Layer 3 of a small transformer language model trained on English Wikipedia (8 layers, counted from 0, width 96). Numbers have three digits each and are written without spaces.
A neuron adds its activation times its output weights to the MLP's output. To switch it off is to set its activation to zero at one token and run the rest of the model.
A neuron's activation on a vector x is SiLU(gate . x) times (in . x), where the dot is the dot product.

Input weights of the MLP neurons that the questions are about. A number n stands for (n - 500) times 0.0011.
n46 gate: 812629325656544583618515421515594427392407380551714585635554552715473402656439481606663602423201399500411477297364427335432318550566379474563535523489386565825392390836620397680574511564595359375496293726547661548603600421390575644547455576469492398630454616313450406469598765446649554801
n108 gate: 742705496772368632409344516484469528450569516598674540467435442492468980451575563447669429404472573304460408585374580321292358516452484691338565344411537378314460435480383409542359460418630541805591377427452600504259405582567481524350347291296419653492745764334456668411235452383618436638
n143 gate: 614472553551396393472546357443479648455286496559587424330333411507266489413521729529518401403682725410417482420535575675556656630356486532737328442483500451476493397428682546575442347726450449584528425500591324438550446542514377493467761592691683426423422269376464398292621425768551194686
n170 gate: 726663622426532583317387567370602581634372504429766450397395648539527515336565761520613496291426363504577319582485519535470359717349549451508233477761619240305434611492477321656531553511724610849477538516360338507382538485546639336449439519398166587512553334504426417531583515201370504574
n221 gate: 500371500355214730340417626271220438418648582402461554536621696488519625520565602279516454512317215554306596527238612473595588457369492414414524624347524435616597413655609519420551431451462531402657446523383153349424300466245586582207326561516390345476496396309612673410508361356484535488
n46 in: 496394340586710389348583406884459400519624504414484407334356369492512557523569602189427360461496411346616289410394672599474462419646277369660582408500472743395338311546623587552531447534519206637416397601380462478660569773713687274364232416614457545394413365500469485438476427423378411637
n108 in: 399585504603457298582209176496300576438504485431576390403557297277345366519781596527576455772668649545473459523608334511418582789390663592653462545365562580207477295511606519590672414589463542558298361603538711396448447430690342554515481463612631526450474515553485412515608530534377780630
n143 in: 609410432570504543398374096315534378566623592322604733304712299202165493400693429410588350553727188515236439419763458492306459592439433622531380508493465512511534465546574553421438621403474554488526549519338629583444515552564496512481710523593488627414722626361305493508508549358477439643
n170 in: 428379493504527523375456659404350440482759680549500549531414442216314482335563529451399405608534504437504474440595437511157441519548584420413742731349508500442380222563493382531594563230595515330419541609737556518423311699427457598504485504314723566724324407586485602470602292552606511183
n221 in: 350469535665561618281388561359508445691568644580448524618452435548524352676496523540413473643680372714595504592691764484523461409686562743769355516347699662389647229290615746422456477399562403544418567256672370564504696565523554291560585629270532356540254476628552284492391472631573421793

Output weights of the MLP neurons that the questions are about. A number n stands for (n - 500) times 0.00065.
n46: 703809327629391355410118560516362496331407590463573667481650522380694600440357550403552462484476266683510496558295494312577638575212657367429552436519451312569376570595573512457532220398657571600287299268565642509493431351257534645401621611450515369828237265587547606716570656456734570390
n108: 490352263345320492510330524422688571687484748718486383454671462538441704634367483417423428613254341580513762429439408581436446637272446525614361430577449506644436499550294710495441481531702395372520609265451481359508346723637395523724572655537669724521389456024368667419701669660814725351
n143: 608517507592610663591396492532512408578621721351522637722608393385496777654516405619477574735386292256226135621485655490541507440590769484269278141560535339584614599397537406447473360472455311626479422524650692253689405835469537434555269457517450535443401387415446446554561545183559193533
n170: 520655545623512657500490453687383614441419508634382638592475392378325501828756157771678380444516249292627722450457438335489462640547425412711586504295489348180374364643562444183551304511361308713486849608347679431383483495734534559420522390476510576609683565450509638447762418448592406341
n221: 569529542401698503210568550439264566437572391673546378362351806594728394430392643428399308553582686604486298229468456488552557564467359448584533759873705405589301491480616649488344232214518666533614375431293793341719277549416564456328574244341454556735418512461489710248203399153535474463

Each question names a token from some text and the token that comes next. It shows the vector x that enters the MLP there. A number n stands for (n - 500) times 0.0066.

Then comes g, the gradient of the next token's log-probability with respect to the MLP's output, scaled to length 1. A neuron's effect is roughly proportional to its activation times (output weights . g). A number n stands for (n - 500) times 0.00082.

"is", then ","
x: 434786501653336324394484527501747668701562486359289387593573449473436533584558631465713500492437667783667305497507722464517507373353438532506266318762526528476440599549402364507292447323606643413553415708394504495443553385582445700638551474566420421405433562680713525530441474648636507416
g: 631595696441689555675540608526578682320307596561665578568546283468542466457569576198410530587524608479517445642391355559441307497616473443331468556598691553650600510535686438656451659573553499404335304453797637392392565730686295491652324347480410539706319469510640445486406678480374230495
Which neuron, switched off, lowers the next token's probability most? n170

"ch", then "r"
x: 486675548558559430675434602579450465665556588410551438691586634345453235546413424459600467418421591517435537522594421346428334460490605479270590212588431775674474450574428403471517733505470479308452461504596561376323785674548277560612670322359405582479286642416527543244321619648618346702
g: 623214538171521612472567469511571409459594475278801535351375531403508276476579357494501338480455402551402304503579414350253486493531659696567599319358485588465473430544727583407385438395692496575631478455459328628330403436752344636143453539550420442538693394526462309599440521427333537512
Which two neurons, each switched off alone, lower its probability most, in order? n46, n108

"ew", then "er"
x: 497765696375416444386698395491438530513324570482530599556262521410520233448481390583401424548423671573213540435522552544528511643468446553485345197612478761397442423542597429488289374462359548448574474577375842577327778483383439509486440501626599503351396700281629500421492250450400404579
g: 366619297464600526566381594478533396698507467647762619447596539537504332667411404672613533415509555742489306474389313371581591473646713472425589587552555415427410478456332634394436353371565552589337592504502302449466378452528843598412439542663758493609801768526599470296627265487505452691
Which neuron, switched off, lowers the next token's probability most? n170

"er", then "it"
x: 492283679432512471695456487577570570375704406426496282614392736524545426669485548337503405368343482548731433508209599464181383558399341562520442464629543597535401523509515515484548495322383563652561539570541399745366584740766220574619595441321516554481574475469495652399360527639417311457
g: 527552643721485528339370563574508565601500416644408463527377559490707546362447486634330378417404308368696450503708566301579527416313618582388547425430718584297804510417470417405554504493138645288361462306615702392310410480483451465503707533607599697330536646667610408402438479326589656543
Which neuron, switched off, lowers the next token's probability most? n108

"ou", then "s"
x: 543635403450381427414572803256367573512469662581630455696446410385398384657429627708682319471540576544287414277486556492744494446338454440424492366441256643394450502794511605312466381429753608566541210713566647504422687493560465491502510623582347389536439550496570401609449427518369622541
g: 361685541639500776394650530381462660757413471401605610492326470498600442330477417631418360572563633338299635545780479674671673622334434481511497567442403328649389429519447571753628649543564596442581585585315663573479405452437625373517473447495583627477601454755191332651564503350277643509
Which neuron, switched off, lowers the next token's probability most? n46

"f", then "ou"
x: 321591561466381449602377552470538482602668439294191502573360586390578300586657604410628654289486602771509384663452474477331483463728344366506520316502358602414330611481696663587261584321551623416424474532656557361412662517482641325441413593654663547508483465469770412492391615541681463437
g: 482617490597349370406494464288355282521658328454685499428868475432389602617187277532393525448602344381438358408536508335611591261382488408636550400372611336332363575390578422613371454415486338382305426649461548577631363620307494421430367417395269451516416498544603495494414560600400794584
Which neuron, switched off, lowers the next token's probability most? n143

"]", then "."
x: 415498542386640344548348511520592473502345575561400426537563306316422240662589524392682664523489636653379453650622718478585419395385441454370202339417562585225511650409355307532360345429534526426449301646649529620381653487554329665691665605386385272538392534529640548480395463666569379461
g: 407626258657702504670580502497591357463518577287471572413421322444615588342584331461295486513542508379544373675682498528603693451590725454438504489560702568367435480434528308537534458610670256431557264555682505507703808304558718342574322309687352540604438463531469421401512462552343278620
Which neuron, switched off, lowers the next token's probability most? n108

" are", then "as"
x: 436569454597629309402435616536372249734494452439396412472650422495713383587382775407508742545457666461483588373396549331408425583363408537340370430514393610458343598455451354271348647575204595508255449573589630444648318435452371679517430516419472559337490807619591658558516566443493363440
g: 620493467530590375633643751259528485715307333278548498433475674585546708338589397431371514706613682314398430231597381628604470423645498690436423723724544225589260315480512644481435436377547587476486398379383403502520563734596574634527520499665522463552533404366322440535523382431386472673
Which neuron, switched off, lowers the next token's probability most? n221

" R", then "em"
x: 410443468169442492350471480709648419553631383392459314413297471410761400581569506223532354524340657441554457498614601590344483369322514358450453455345529698567509405422548712390319410398447654343328377595457676687479327424549410430616550571461478235470528535589499477459487292666684464610
g: 441514527572549586650414423685401531763558553425440552593418445628500545515551366593306505250399480437495304756646615582556533273734610481498537444709373556546526630406419497338536694689466468541632423660482466624641264649868465587612452644695595558559364489471527694252399477511705620259
Which neuron, switched off, lowers the next token's probability most? n46

" f", then "ly"
x: 367475552355379297432261519544591434646651433350424558499258476400505203568379527410636742432299496550541437433626525395370512428460507361410625291265443646596195551447761532535354543403329650399430427512476546408521542515522428589405830679593446509556433614538493640583352424592530382486
g: 311733335505555607471460547501614629469376405617602331420350468549480374634562330492479440481414598496312514636573778378629502664330358459450796571667362393299333236553689573669433280729609421636587623378595377333642625540551430599364464244574487513624464600550442435452442497621488715678
Which neuron, switched off, raises the next token's probability most? n170

"it", then "ab"
x: 473442547503475280483557441397387496585601618711523392637377577578423341452531504418764513327318646888467489504704748573534548447670385535453383499547280625513400355513626381587385617647586519693757331606532548362443647578408300451615611600471675573534476597473508440395302311602548682406
g: 662473448456345431417711597467552135535692238443635466608775442612518610655580584532468581412476466728565426457528503263466581509480487497734517475395574714564550559588614572456608499644262394424475300483371480702587293479536405528469534554687612384655570734321598485517626483579801762459
Which neuron, switched off, lowers the next token's probability most? n143

"ol", then "ut"
x: 540647338506388402529515469631422669719591749488399151473260546401367712499570650300485589479365633706436616456404619488479541475352388651378609299500575650555401531588413781559455135438455469470278452446448547280450592521495346456609517342513408585352587592451621510491599333506519614409
g: 568394443572652518751364287419462622457540450269448587497511496514609504371508459653438604152570434443604684232647450569267645477636597530480579392450409473453482716662499485698370385395649356480484507430440449780733364443220574457536631646546380435523485463478354157447506469238497608516
Which neuron, switched off, raises the next token's probability most? n108

"ew", then " Y"
x: 382469613474676604434641353512383713526597645555517481666393530606463028420563420512374218473330571567403522340516680389369403492453328678580279342647490543473399411506616653440305344327475598531481650309516670473416625615425478524556597540356464500246349657395732484491487346530552424467
g: 354365345606522277554440474501502382468536485471615492324651420747470460557494454483022376583232455499472617525455322398670315533491545398386413490300457416692740619753716614331479592617328358538515570502463469505396729368474468585444403516558358479295540456476657539329596437730633521399
Which neuron, switched off, lowers the next token's probability most? n221